Layer 10 of a small transformer language model trained on English Wikipedia (22 layers, counted from 0, width 96). Numbers have three digits each and are written without spaces.
A neuron's activation on a vector x is SiLU(gate . x) times (in . x), where the dot is the dot product.
The model reads these tokens: "yn" "am" "ics" "," " and" " water" " systems" "." " He" " is" " the" " director" " of" " the" " Water" " Institute" " at" " Ari" "z" "ona" " State" " University" " launched" " in" " 2024" " designed" " to" " pred" "ict" " and" " add" "ress"

The vector x that enters this layer's MLP at each token. A number n stands for (n - 500) times 0.0029.
0 "yn": 532563422176417807419642612693341231597500626352684562358694455383493551380466682134512390505474676354811579421635309441638441420551565454733466390619551478587379596775683457369534408392572337557587299459571449539433299698539508394321518663501363379642563358482587417580453698518347640738
1 "am": 488487353148472721434614560613528290639620628460510489484601507935667583282621669267343358581629558288573363523534384397550578431462577597692590484877442320641447489765614558546463522574548351575698465618576399494625471614517498526494458520533316523640569392738564314419553769493540723582
2 "ics": 721517617294464674511470383689514425622583568486524541524816500414442460436623559439532487550672351256545572669495444507393422669577450474503309395608520448512625551918481451624555467457608319462567600570514562696567553551468421475462565539507400423627418423569610362525535725504463517531
3 ",": 510542519547396547432531560521430391520598517416466485528444525614400404660500480436482576548665401400607528470538569483420504484534510591490473454583579449583436449969515442530524530507413450537490355512484455571515310461538440396601474454531174419608417559528531590543514563495472544352
4 " and": 450436651533313492433507423397333537469573534534507555404414539538527363558383485476590459542496401360550512523559497427361426554472536522624534379449426484598457498982482407603516405526475507454390445549430406552466551260554395476504551579419347450663427511581519536481581441545453522464
5 " water": 582473472334506494300508242575374425480575456492588534380221570565760231441522514493407668514550385337747573720586458529464287418543470519535499463438559674460535449896390537514630511318507283563558703528555494739626651637430524526452625517519399490404607558531490489424365687498488362520
6 " systems": 731410572314498637376655293577561371487542562532544515514655502535596519488581434507504504523562403303532519805474449497447566568595674408507271476304479524634613414907538407546531546575417430523547374476594584713577603457463443442430522482526430443569506494591601496408363806513288486441
7 ".": 573421625606447565288528457536406485447437488552430426336530614502612273820435572686567577582621601446586410417573565397483686518536623574553482405367481506428488499899482344461527430513421553554428391499435439595391544522532283575626414537565420469501470626533509531504411680541418549462
8 " He": 547472668383218574358415446433494519466631557543532443383501542386667466453543591190556497620420353454562422739367602357428314514504636477746298475516463487688474580884503336374410546483343459514394386474427366492533438563604597698486541578519195344690501477474519397606577480455572460447
9 " is": 502426538505589652406823586334370500352487331515492485416459625575451380646513420521652667672431392425576439714493512450638404589530542559431347520419622253744566453825430368520734369633357197671405501337684490620366744481575568561434600521600232474727537491443545486502500417557422461311
10 " the": 352424636580434477429582519457377393407419497555568445574326540505562526516491427365599477579555369366428478531430442388454474510498553630618538387417557450318460403950512550497585501640634496387530320420430482508407618459493412786540496493551281494603634540429495492421430595497547439408
11 " director": 625558527402744478448518244529464400476441653396389478379399427306634629419418344523527482476446311387414338588409329335416442615585524423548415435550345539798513360853598699432571430586449280570629284373581458616493533332511597635449619481653379424471737545619430459540226831408552612648
12 " of": 327456565652429470505458289490542425449360565470404512452504451542617423668634477484651480423618369378485401536551672336531501548668674710456500404608482403703539465876577611408506566525622526385597509549721509578637676525488504438559580511571184412463341596467433738559509560611382478449
13 " the": 329435583518426438507566459530403410380479482503532453542310537479584573487545495430562460527553319388398448502432455453476453540517483638556557411453586442333462441973502532506558433612664516410540299482467530503438558502500402729544521489552331509634609552435476529426423597490478409441
14 " Water": 528334533279423544486505477595257530346580578614581459528288435439724301517398780417431491408669387422626278696567557527633312471673320483421570380535664459463567478847442580459582623335505384535490601499572464723734651718469656538479643504666416592453667596528514484578318517579533365633
15 " Institute": 700542357269593536324636196546503554512666642513417447576773588498520544434408630549484331515591382389729394578331598200448619644509536409454373512518506408719603391800485715394529624483424300482546382428640411717475683540592614655353533433466264498534726535597628549512094743436419492452
16 " at": 268393638550446593347640318421518434427450499506460387502619587617499444544550527530659536441561431422629488469565583209702640548582470720580470431597454565567579482892424397678620642476494387481613300541570460489576583548605679362519519664572309432479693534626501654454468468572369371255
17 " Ari": 419477299374276671371451574510523450316460787695442260439426569312479359381470698227633464565579471444562524410372641221672577579535379508588429321517538639492482420789543536453401431513390326495673629467508222676520596895516624555303601674814356502398589382518584390535551544697360432579
18 "z": 432309417361383667338639528438481520810345727542345686425646460485570572519709649187607250578549658585593652512561509324515160752567301373682634348599624720407626538592225415362615441404561348627618448428550227724663722543537550531560433620405339432304529417846376307713622354508639710271
19 "ona": 677464440473419636509433522365499462619588661332540583610950548490629530399871724495554504566514492467498452521382524382574357579609289596564377546590516457362635435853849668585400606437545377603602565657534557563449721432540485535452620635486400552600747566544629363667437679385336404322
20 " State": 671503418367548637390623206488508384617500684500459303651864621638581455402554752569466408433487255500457387507482600338654537428517454538460332504507548506488501451882545614528550559587519426637486626597593434726598604371434579638469633611513417487639703595556615476505454796439601263365
21 " University": 721523229405537564373580179672470549566559618560353330673711513526500431409438520580568461491529396456642464526446587235515573587516602514456408481458559477564631391850557552580413617395461198470543352528509475728607580508663690661494655548558311327542691609530678522663281805548513355455
22 " launched": 559425634571393605483529288501481584373427601457405577502632570802623478559457478546574581572544528425695410560707420613425564463643659469527350520472545533612573501883626661469525555545507218417428438485468608628584844377519492485441427576696373323641531424519584725518495662610461487153
23 " in": 290483500586360557439577304719550453590460597464531439345562600434551533584435432556775676506533492375598450506588602308468522546533600590477483502533561644599503420926463496512616552410399475522629458423684605559507562365641466569608525522570297510564658589517509657533414369541466473350
24 " 2024": 543338558587479600358548278336557447583563669537493542287245326571461613569709681698570730618627366439608418494453608518444564719619387341497299694612283428578615435836746709476516494415426266551421385648453467606534444611430598590596516538320562398570622625714575607454297614571296428421
25 " designed": 561360566574331691416410341598557485518471636572484567509356527701708357575515374451424634512425445281562440582512406587556501587603672495508472407599605547745637558888542577344594480545421252366484546498540559464613655539510643546521615597665406498563461473654562754466497767578467560263
26 " to": 510497556455479558462438260396459448448499653396483340313389497624638470625554424327724523657374324417599468662283512405435423601528603665467602336473396422639618538878510211534554579260426446280581410436628412561597388508554430441426342492533484557552444585494527707531524459580362485534
27 " pred": 709391439398388457394775355192447540499405380307469404451320337444712493458773456582603426363291367310583318622621543179570541605523597329659478258376702454601463328679700502428548212212530349734398570495627555600572614889681370541434699739477290483707477427624413613668510551627652344555
28 "ict": 574500481660424417404587366590517303349191745575590600335488479707818452540528360365569647716677578403664501474736483566549387528512547484468525201624317496767421145700727509513655302498601432374705795431563459662467654615556513587485457632412283509716421357653574541226530751581226366403
29 " and": 459383575457271415488494325207322445575569622497542454383328421482534436589446504426543455565364282452464510503432637408361446596523524477502475394387488495708537620948478281488532409477444541400477455476601409570538473195525386487470476529411407538649393595492526577490545515550356489498
30 " add": 472345510401352582335600248588291524369481548429486442477312563409839451498775472349504636582370480312769402609762631272548595531465593387556698369356523352742550317768654650271592288394515169597400589456391515562528558626682499493496677475447267635785456376629534576471585444629649606273
31 "ress": 607451537567626376299603322451597432555336583629563567324544331613637267492614380624415754615625516466517547570635578307517377571667427389556449519640408631899502378840533525481551416345619488437695435433454489612751482597443574709344533498539300474635607540501600365396459724532334697413

Each question shows the input weights of one neuron of the MLP. A number n stands for (n - 500) times 0.0028.

n1 gate: 425578449467433392508490558372430534594584233470630454651524596595437618517632481619539514654455453652433531554596424530585484476510489642552457495535443497495439537487282442616575587492762481429400419469612546518500549467324433529418660468522424673382521446442448532657397365523633531519
n1 in: 495627489586475628494428269557452487307380599718481670525329481321581613486439554517244325546443562425508492469426586322465511544406467462580552516327660562519450434467423373461446556416459400667538557511417458516540517542516519451611475575430334349478338553523466468443506416472426385525
On which token does it fire most, and how strongly? 1 "am", at about 0.26

n0 gate: 509560656352476413483524469599489555515455591483610434603541537485458423435516440463495683471469593551506509472491417504539507483505477331574511518566416456511512485533532490421500547508496579483443585513500569586515530443463378416581428535611472529483500581492625471518558512528507506366
n0 in: 579470471510526538354470629539447575394484527500542534597622508531392462298523470510606544521548554450393557520506462514568437578508574450567474448548494482435463471551492446386592456648605529494490561500393502474565360500575432419393477460454482536506587552540516460420428533491455642480
On which token does it fire most? 2 "ics"

n120 gate: 590688285380572533691319470519427289435057398691464525596601432450343334289354507511581554617422397591611472504575391456265475443472569588441583535489420356446514307343482592504557628380624586489496567574432384452461715471429514637496829549518391377250518362548511525661515243376457590558
n120 in: 411321592497490434326637365473612690378845522411387301463447412558637568568627483707410404462345658374330563507329483463432619533648513351407395471543543584563572677565503389398482400590636538483626462388576497588381287644568402529607454548567583648413449557557385616250500579518395675460
On which token does it fire most? 0 "yn"

n8 gate: 484364591389431525510457548624506574532459445557662589316522397705439474526527497513509303457485494433403400624355516401488485469488392534754443652525769400399443569409443555434509465561276428589454399451293506311567535304614450663512516371535424466628426424548626543398382160606506424723
n8 in: 515546497645300366259450391377588473536699441643396583372470584581506478397377478472580567351482515540407491497439549426599444533494347440479715703543555472613809401500509336482579454445464635432542708296462520532426482311580446509356554530429430574417476549264619527484588519455560640429
On which token does it fire most, and how strongly? 8 " He", at about 0.61

n124 gate: 455397371435675435543481477342452334490467502530487725556493453485495574549630356634466268356505505510579531480582540401520539321417535485476540431470533451580493547527440306515554548383426554447527357627388445416490543436439592446552505581347455610475419447554595407542464547614557482401
n124 in: 518500621550503564358569716445608488500459559658554454521566561503392516453417579560485610593308526708520590587482418551510500356493603373554602477569459417551471561614543682434486585533518342549605540384391488379465428407580392535402444557622446463588676472586479440452608577431447463598
On which token does it fire most? 1 "am"

n36 gate: 625336516622630503458382567573603503704623434511440341539524486382691461455613542652641505528569494511562550286443423563489585430497580527392527446445641394437521541481601606541546497517516421602412545484537608560516368492513613553473505367458309678442301461408366479582480360642546540618
n36 in: 620469573602506378388372350538598473539528401551440406566399564569557529656413584610572514468552503480625505577413650585389662573631295511478725605355637486503401592480427635424550406566652317509616383489482556586382420520577428363506492398497432574540684494509402649500421585581324523543
On which token does it fire most, and how strongly? 30 " add", at about 0.58

n59 gate: 566456667470691392370438556542548477387558322564485263515497477443550467393545252506562468591545541439566666509471506500480585707364512668607549443606426530515583509529483536378516512239403470494432530492551500470556397547227509602529699324547555475361500608494426560557461348524638355433
n59 in: 609560554489492569394445576483582447505580433596373346475475505444608685320489376486457467526457583536646578569579426561713588587519406610412697395605364645525464568560445469341487658345540486600390500497554451359609414536291587460565587308570453625464404575455410545460381480533560523514
On which two tokens does it fire most, strongest first? 5 " water", 26 " to"

n206 gate: 497620695558465295657357414387551486567535486581447652299332608244425522424466276522318398551559382539785261397552574723528459584555450565268535555553447568486280427556331475388628443500462576507393678555745377446486532582500618555756622438443482517271401426468706431434671437405573445489
n206 in: 390396469422538446551482429354591623469300491569443636584283466327522513452439425409402554378540433364509491490484487643649512394558564444427346317436197471459485553640528558383382475522407559401734702561562506533650557644506481663432297285545598515394334665484555605529510569471459319694
Its three highest activations, in order, are on tokens 5 " water", 28 "ict", 14 " Water"

n32 gate: 528518528303596528606485508479551423563436594523492469526609379555477469536573568581448592474599639561372544472409334543400507618596643416591548532592541451454546611626568435596443669377488510449540584461360699399557469384433485606388623611611513426693468513531479517347529450396482579523
n32 in: 402408555293561463528711513379337677439611599442361553359460393409438425532589592513404722522503538342464570426720661494555524527446736548426613557345519601565561616470435522697477627441573522413446535593474520433515351391587573647427384644425488509641725562531673497519608381491442500689
On which token does it fire most, and how strongly? 31 "ress", at about 0.97

n152 gate: 535509555555646411521301434634463489547382480515521485689471617465569578708404497630244586494488548592599424488711524589384606471617544572489494364696282404642634459398568467532495577331428515479382512377604428592603536662417552489361564629383529609530583456566476414317405620473555601527
n152 in: 592437521404512590558370476525497416592431555578434410555551482573506650659448420672558590441485427617509534485857305663544581465642485477581473474551373616793330535467530628625425648319509556361465451584519319591627566564375470579521550442397578587442561554476613582469460528533698565617
On which token does it fire most? 31 "ress"

n140 gate: 728479722425610508440465589394597588402503482449479355563577480530529597323498476447503466430387589770609530451562536349647638531485474563562526558451589597593532505630340503503478534687508457513485463600559559426565383471553497520454556543429374595537432505545503387631505532481441342503
n140 in: 641631581420586409372419529406385568412474412533422324507388615367460567311500481558514493490491431632472522423567613432562661546495399514495421351413595610565562505588351486526528434601594514568609596527495496456482418536518488502589562480469371486550414448529476425546442500578440471460
Its three highest activations, in order, are on tokens 27 " pred", 20 " State", 16 " at"

n132 gate: 481435700622670427504430531602511548519596548447500339539401534597469558469705347398396175472615589600150558565489400462432267474522546534740610493469647407386471383481287136310635677604474488477630354463441428482570396384686504370481123634570435663434585569310445444350543691642394544703
n132 in: 603430357531276441388504496321550543368489331323418793364408482533481549489514572595590752488677358478726313404838604552591640518593493522404566612202451470567524785588478654529472288440612591362529553507558688549536790609450412626348588464459422317470575344545394561450649473352357508374
On which token does it fire most, and how strongly? 13 " the", at about 0.72

n61 gate: 531489492565368318500478471480500412554432478412665528390483634303494338488416503308486418671467500452492622526348346494422442408492509594399514486563428286594430581464540546435408368357461523346353494371532438414352469388594620343617581572644474621555508400650599691509397408545494577446
n61 in: 505489546323508638563424398615500384316623529389604375306497516471442533531466492564532544675405544484412603391548486604380445634421612553547489641607522461565623403436560489508396522432471500448558559271697544451553467470484406452519355632395432360643611465539444537480584605450680570626
On which token does it fire most? 26 " to"

n161 gate: 440480463479494405392483309625581601552439366376364680482460606653477479335370541411371459551353453555497517694523494561543497429413291399419532647520439565419593469557241711457554602485441545390480518564326606453503488588672409579721643455456379536488506555567456478617482443543523557651
n161 in: 328508591491555601565589474368484478642416492508590466389395555486523412529583526549462503433792407309511484413514433629544384511579449549716519434461382469444550666428450287386422683404503635559587448505645381421519576523413599595497373573528503486656343494599517378347439625448472538548
Its three highest activations, in order, are on tokens 5 " water", 18 "z", 14 " Water"

n228 gate: 571461701534523398510440463692308411507382325578480503413702371571470470416387550493506516531567543497529288402260411665555640494465398567405552519391381293471472597600477443360308385583487271526344581636694698441282437457526613290481439564590621433344459520490379510558615326366581527589
n228 in: 524650591437576439621282497516482384460442509500561561615716373464457447509424484560435595449703491399413252546421337614431660548373506595512476398414441428421341563467540335415526605602515421503580645571535509381518324429488747390494503464401607367438568568714487437554557414659694516703
Its three highest activations, in order, are on tokens 30 " add", 27 " pred", 18 "z"

n42 gate: 649602432540515506610526693581303588356443740578488560485557408524533568395503534336503455519391515515482417425461702415482558470482582444430644565342491411359699506313539454743436257631544469400421553617419420477459367433412429421429670342466545447546450364420417509472572688436432628388
n42 in: 584555457581451535627351491347500619613389534253354512595549644417544417509307476431667401615278453494612417529509512482480444454641635602531451626550515589497497276451686559753538418709474494485421455511509492600492529506364411551586471341456459514627557541482521526615621552400569503342
On which token does it fire most, and how strongly? 14 " Water", at about 0.4

n122 gate: 585578711480512488591473500568486412599386479453419521490608537479488515665602490437442445544569620471643511526446386572619507498484443572562476600354500531464484598702654488424392388589568412474523463350470504477532495437595444516595521512409531449712532505404529410478448428423505623610
n122 in: 439400513660610582536463592455522740518725517490616510726554459477591647503549447545395536513500448420307488534434627435495600576542505565331462452464620411459502352536413500361510477536538593544435484433644585434520536539605632487437368523539402420315540516558447503625396497433464508461
On which token does it fire most? 19 "ona"

n53 gate: 526527553550351430625437502520616580531510573473471578399526426450578613530410473440622437440413500500571562595450498466662451572343532434565507569446600441444281624545392515466437383495422493395512535416487491544652500417382364472521447615566563566554531381333436528673540513419545374444
n53 in: 581413476597400454580488500480484587646517493510592594471562460439541584438479559458561348407474585473559505582615519524566400555402454627544498670425398478599322417438500390490451590544465485510481567374420696566549512407542490364498417650483375500456636418375515432620582525464612395415
Its three highest activations, in order, are on tokens 8 " He", 18 "z", 24 " 2024"

n151 gate: 511508557488580461488385535409545658788159354423500411673665572269203602488552686448601488536564629721744478407569659644625579321571492583552431436286461394295529679672385551762496582578401611589515333552624591496567663461199443470511607523202519519543635434390425500404584214514657368589
n151 in: 212576590616619449430472544571430507522478275294453511493543550226390519363510783500578700572479507460300448569471460675596419270637427535405449543325592274536342328586442500529365343321596444628394365535481370479546431474394453327728755595596638468596599518600552585583703466379478217639
On which token does it fire most, and how strongly? 15 " Institute", at about 0.76

n157 gate: 547629570216561480455363569531617549544571415497432602251702547417579472711591392455530361296434593517390574442386643677470526433503572599490429467299459552307532450246463507419604343394427503398622280470577535265572486342384413467467560573534453339452549681300562757563651472654403584401
n157 in: 541630622572626399436448616624473463352414666431430554523601444574619487419415487659589579427497442621472340643465379656562279644362525333506503624481542397598479340513399625431479526414749536631170373546615401356549494449339681515488578469503370328551678545461542596585490546421566382481
On which token does it fire most, and how strongly? 17 " Ari", at about 0.52

n6 gate: 537572449527611583628503277687558478569486419509549558438454386590538629679519529302592497299528558578404579474392382477627517682469442576589431424677532274583476392423483333497430480422367547491643494288566538410519512348640466520466457522447399592544419523339488573622378338591517533619
n6 in: 552594517503375676470449590285585509444471275576494497500468593454283458449661527575597532558638408367514609515678400414572520468557580595639558535707675596459528512477518503556489592559486403479606658446625555648506346563348601437451445268512435531533551503566602620372707469667622570473
On which token does it fire most? 12 " of"

n215 gate: 403543407535446436633585534478494618342460503515543332419479578691417503385555516575444393411571435439683454570609552607497535551538374381524458640482669528637560792623482488697534457626712462408536506751633581503359460454455431530503350645481604272580533377420622518623636656508452399570
n215 in: 509304541555550494527455566536497355626844585439503385461468512359776344569539548401591441408632524397659377350483509648465543520483503451429547434571494410647508332471506527371587565553327624429463412517470583322528538345480538434488648474497535440470529411595515291555573329508613506636
On which token does it fire most? 1 "am"

n170 gate: 611521464735653415328497522325509629527464523473582646256566482479466404438436298506332488585488454546446702518569497442303348431685610388520347636515436429609554551539503715376559537656420497320644581614406529454503418472397593603657575559411424488518506637525602500484462554472416359661
n170 in: 541392403634544573410647435565509626449462546304475697293409503463612539451439500451522519394342600723534473618396586356659506553423698680531566475359548397576671491497437445354656484596472448487515595712569527187485554326454606667547337420667500515564500420452468401724484566615453451554
On which two tokens does it fire most, strongest first? 11 " director", 25 " designed"

n249 gate: 745676433708445463597500342589488620426602392494509469762435433542513566418547452741654484458717434631442547395564522432418470604482544533470642515603484569441406164531509563722408357472369500478440494533609526444494615415524485452615515337459327533400404475613582596381593535612632555400
n249 in: 686613435532388441709687341661533518410588461475575459599475438381440669452680372693564422581689421682408488418668632443448530658615544543328736570576576475431423376556435618512483393415577432554381461609536615458452749379476358512632528427456472546440515550579634640516558526622658542421
On which token does it fire most? 21 " University"

n193 gate: 459541446448574384531477387500550519470443377465489369400513595374546476598609453475547450563583522493498506528623454502455523448502520426546431643513434358393543504631556515454399412586669572489419496521484490393538403613479683430472610466509474415480540588449449598525590441366530498507
n193 in: 533529598355437599540511410529606515384509415430471511516421507608536570460555428439372586413429542454528502421356504440537464628432469532383563528493576612489502457426612464570390434535491495482575557572669498654428407449584424483494363474507496421375453659464511564452391502602483511511
On which token does it fire most? 18 "z"

n15 gate: 609645485426512494542457455558543330565438425441640643618432679500512491452543561555526577466567593542506477461529414709375537327575643457511497564593563388577536667802494283337533599655576702551662488601359522506451497539454444532593521451512420523338350750572357546460423435583348577521
n15 in: 490458597449458533345434300271465332438765503451552497443500568279335417567509527470366628582484414490532509346565667530516880455608346490516390465530510490487466487484526241653521464500734493441490604218480546621551395570525526332385490440570653608712621530473600503480520663454474419539
On which token does it fire most? 7 "."

n56 gate: 460603546383523343443404537510385419394460377507497647456507437464419585360423473507516477396575257313454354376685376550589600332645513682339401477453446476403465556306586659733680517466366552641532338461621358487436493520295717562497569464429420451622461195578820584590531542472599562497
n56 in: 613362391430619472711518578547456560491482512313349546428442427566478487556459393626545294478692366451567251558454454571594429494369515482482585389327677481678407676564580503375600413580431446451410601548541509515518565491614427575467649694578586577643169519590582596481421487494442624614
On which token does it fire most? 11 " director"

n213 gate: 610656519467406681503430503392435482446486547433673543552471457561503681588348467530382638503508410316529703465500400435426456545615614516651446484530576415551500569423583358411585538435384556511613550492534378569490679522395593518423481385560594435421403495338544437570283497422564438351
n213 in: 421394633454461582607363460505497436574553469368319487414545476412305611581576397400495473547438436465357497399327601412643626722523465510375650531575444535585393657547476589518498548399505628524575538405544488578474391572402278479386403587441508569629521449540489546445489464431479404553
On which token does it fire most, and how strongly? 26 " to", at about 0.61

n35 gate: 316466590514634483507558373629464572524558307662500493689587407602384424486568746434355432447283336561517526354500622734789487487330612362608460669571514545466468650573672377702450639486530629561378559435496596353572418555401637654384300569490335503493585571558441487650427475666427626646
n35 in: 532459416545474547503475425639379614593394497687594374527509575678352527524522638374474506427206616353514570277549703512713446405588529434613424549512459384400492549552567446450421665385543485429443600352403588517356544408374598591345431566408564554479617491393401520485349427609454558538
On which two tokens does it fire most, strongest first? 0 "yn", 20 " State"

n201 gate: 373413514620558549747469524419312576422334819491418570488381552528368390580508578646443433452548509620529453412451482433440517598579436514463491554447341568660610635629500441509549682553620497485520485407461489409672307438554325472394491418438561424512469567399610347515455366587529328600
n201 in: 464323431400651678539492514540334605522355430348542522415591495438433712571484449426454514535432528444525495528649517450473462442508483560361541497400492469469413330503608641511355380741508523425557529481408380600293489438497399379359516473441436565545737447545423438422428277490527457450
On which token does it fire most? 25 " designed"

n212 gate: 488488580455497549503493494501566489517447522543543461421558514511499550480479453493546474572469531564449421521526504605469526514487575492528402559567444531508549621500436521519479553559454483552417471558510442561462501561508422461454453519455486420513416496541524500457477554539482451538
n212 in: 486462518431579466521598530484560534504479511501445413448563487460519488480520516507536538522546519506546460507478466540536518483529561372529489474517376545500533455501511488648428540483461539486446434503477481512486574467441531503435563493514486475511427560471522514377493572497496521597
On which two tokens does it fire most, strongest first? 6 " systems", 24 " 2024"

n79 gate: 443729627623609585500432478478479476552384444540472381522442672470559593419471575227414359373336379564644515445382742558638317518462574607518555557389321568473506738331302469442460543383566337549551626530481483378506509296580503473392467515621588308509473377540441530626434589466551541463
n79 in: 589401525483465288338562617563626453427503534494603449657475589368432448484475296553369603543725510577383329587614728484513444367671603387460353547668448510436430551677439425359545497590481602677447497413457376488599535396562430559509187522588538767438484461441510659457692660426611620513
On which token does it fire most, and how strongly? 8 " He", at about 0.38

n240 gate: 439714581415432381334457524532402570666285655405373582340304611483459399493464311657493517397493338538416367408341473784601556571606421407540642627315493340572471382436602503551595380438416472425583493540511400300566370386573349410567527311666732371697480445666483543331370635418412454521
n240 in: 568628494361302412377651643460437500445418602539428388607458542506666527590296302513545579759449235415426541441532520507555741623494470554782666644513424457559515532416497563497558431658368675576545439668435534584633421573462422529615519220676565379487481470603654500544398456421348554378
On which token does it fire most? 11 " director"

n188 gate: 543343577416471416547402500622575638589421345419287541423523440426474689470375503589410622503356388512620398608583416447440418383646267542567627403512500459349431615337679639433492357480491425450548602430473519599435447400421546503503566486429506500435331369432622681299512461411575551459
n188 in: 455492590615650389595481479505393444520599510681406624459723498564518500376582541433571548458421400492542437599605480294584620493559571552444400381541531366492428455512573467394556434413498341602468578510505538620395411505596674527431565412569477471482517495628650426589526589540615495596
On which token does it fire most, and how strongly? 30 " add", at about 1

n68 gate: 435478513539554374688413500458508516419396495427412432567484681537605416430510581402636500540401569316538388453473516330269410398540508553503508300536585380530500549468587395440477489453519390544343334487327518324426266489545505436607476473458677545439500497525380407489585395421503653418
n68 in: 464479568549432447625601503511548467584613661652569468535539435459521513615452476543587497670300433479567585500477373413404525264515397487599550451455333551729473432614558479510537468534500606360572362574489520423355481447480440426469591485468453574614518540401384485380617503512474323725
On which token does it fire most? 26 " to"

n246 gate: 646455511574569540534423568371530433645365489513547583502351617476523621518455525390561348612454588522465560482462451489489535562450583487455507478473575564458551575491426532442446642450406518523498532344523470581632583713548513602673557578536444522423426439495557476493408446535469400527
n246 in: 595340502509441532662500400408372547495452420498626518612420590509623456544384530340531571510493526629570478463409514500538500527549560583396525482558461430621535577471329544468523553514439585355451472482528573487509532604627602453608676647430651527428462486447500458495415574523486431465
On which token does it fire most, and how strongly? 14 " Water", at about 0.55

n192 gate: 474758471392675356500569457689453592578470398552503467490663203519487607239453688584513503541532464572500459402526395595500684629554408385611474571546444427340621723700448533634381566573555507592723568513419605503642602420407464357487526510527546449510506622596664672510202490518396422658
n192 in: 590674178534446257254441530649573613381482314728642547518500339433493570293351355552556569508489570522514417409558482292568528407577467207458579457606357544312682464486702518691534383423596571296426519493575770538479715364362597359518575659636601560353430445566607352568609579571597526453
On which token does it fire most? 21 " University"

n181 gate: 625474502616505397398635384478594450507533591549580505531477376523571486431422409675411502466530495502461456540428493498348471535509509520518440550493526329339562638558598405332368580622436618432627507500323480447459406554536387545511597507384491475528509531493388420461597427448422507451
n181 in: 594540522440592583530483434585377602627538471745505475538493691424470457585474557359541460612483536450559438337391357508542607399495621388485542466540581602643457413542395640502472455394416343397415430529544509400473495497647559490520517593594618522556556419416531634516376403477599552568
On which token does it fire most? 8 " He"

n19 gate: 605506460553523368471434582503434469526604425477566537392440667565546321441398506438500635593590631520503566411489592529475336514483214539345540500590662757592584310384340509592369503555579414272466577608381332402358517468461557559520472514517474506677623480488482578464375551633528467549
n19 in: 675699624503516311471358428550491357277535484490448452337510535500448359546310510424307606510575529490481503690392532587465391582525468500546643384565555542478627608592503572494369348400355368510409688329311455296460400503531424363421399597412433783396702345480543447626473487533478310558
On which token does it fire most? 5 " water"

n105 gate: 373504662379542343518620707460346272507593541436389450398253560395245772413374423781441496396264615618570554446712322357686486335683550389387762514439514609635530384577550439557523565400643511393673544566533503372493518417490360355392521666348400566413438536583522337500566519510553592561
n105 in: 696367473299354613545523618504385410480558242378305548563578416420476667535359479612463500475600521514439513486432510569681626591510442220378514577318500413432571594557361607599186648713550402356603391497574503383556428445616345364681490440649510510476440507732409440599553742630422504624
On which token does it fire most, and how strongly? 0 "yn", at about 0.48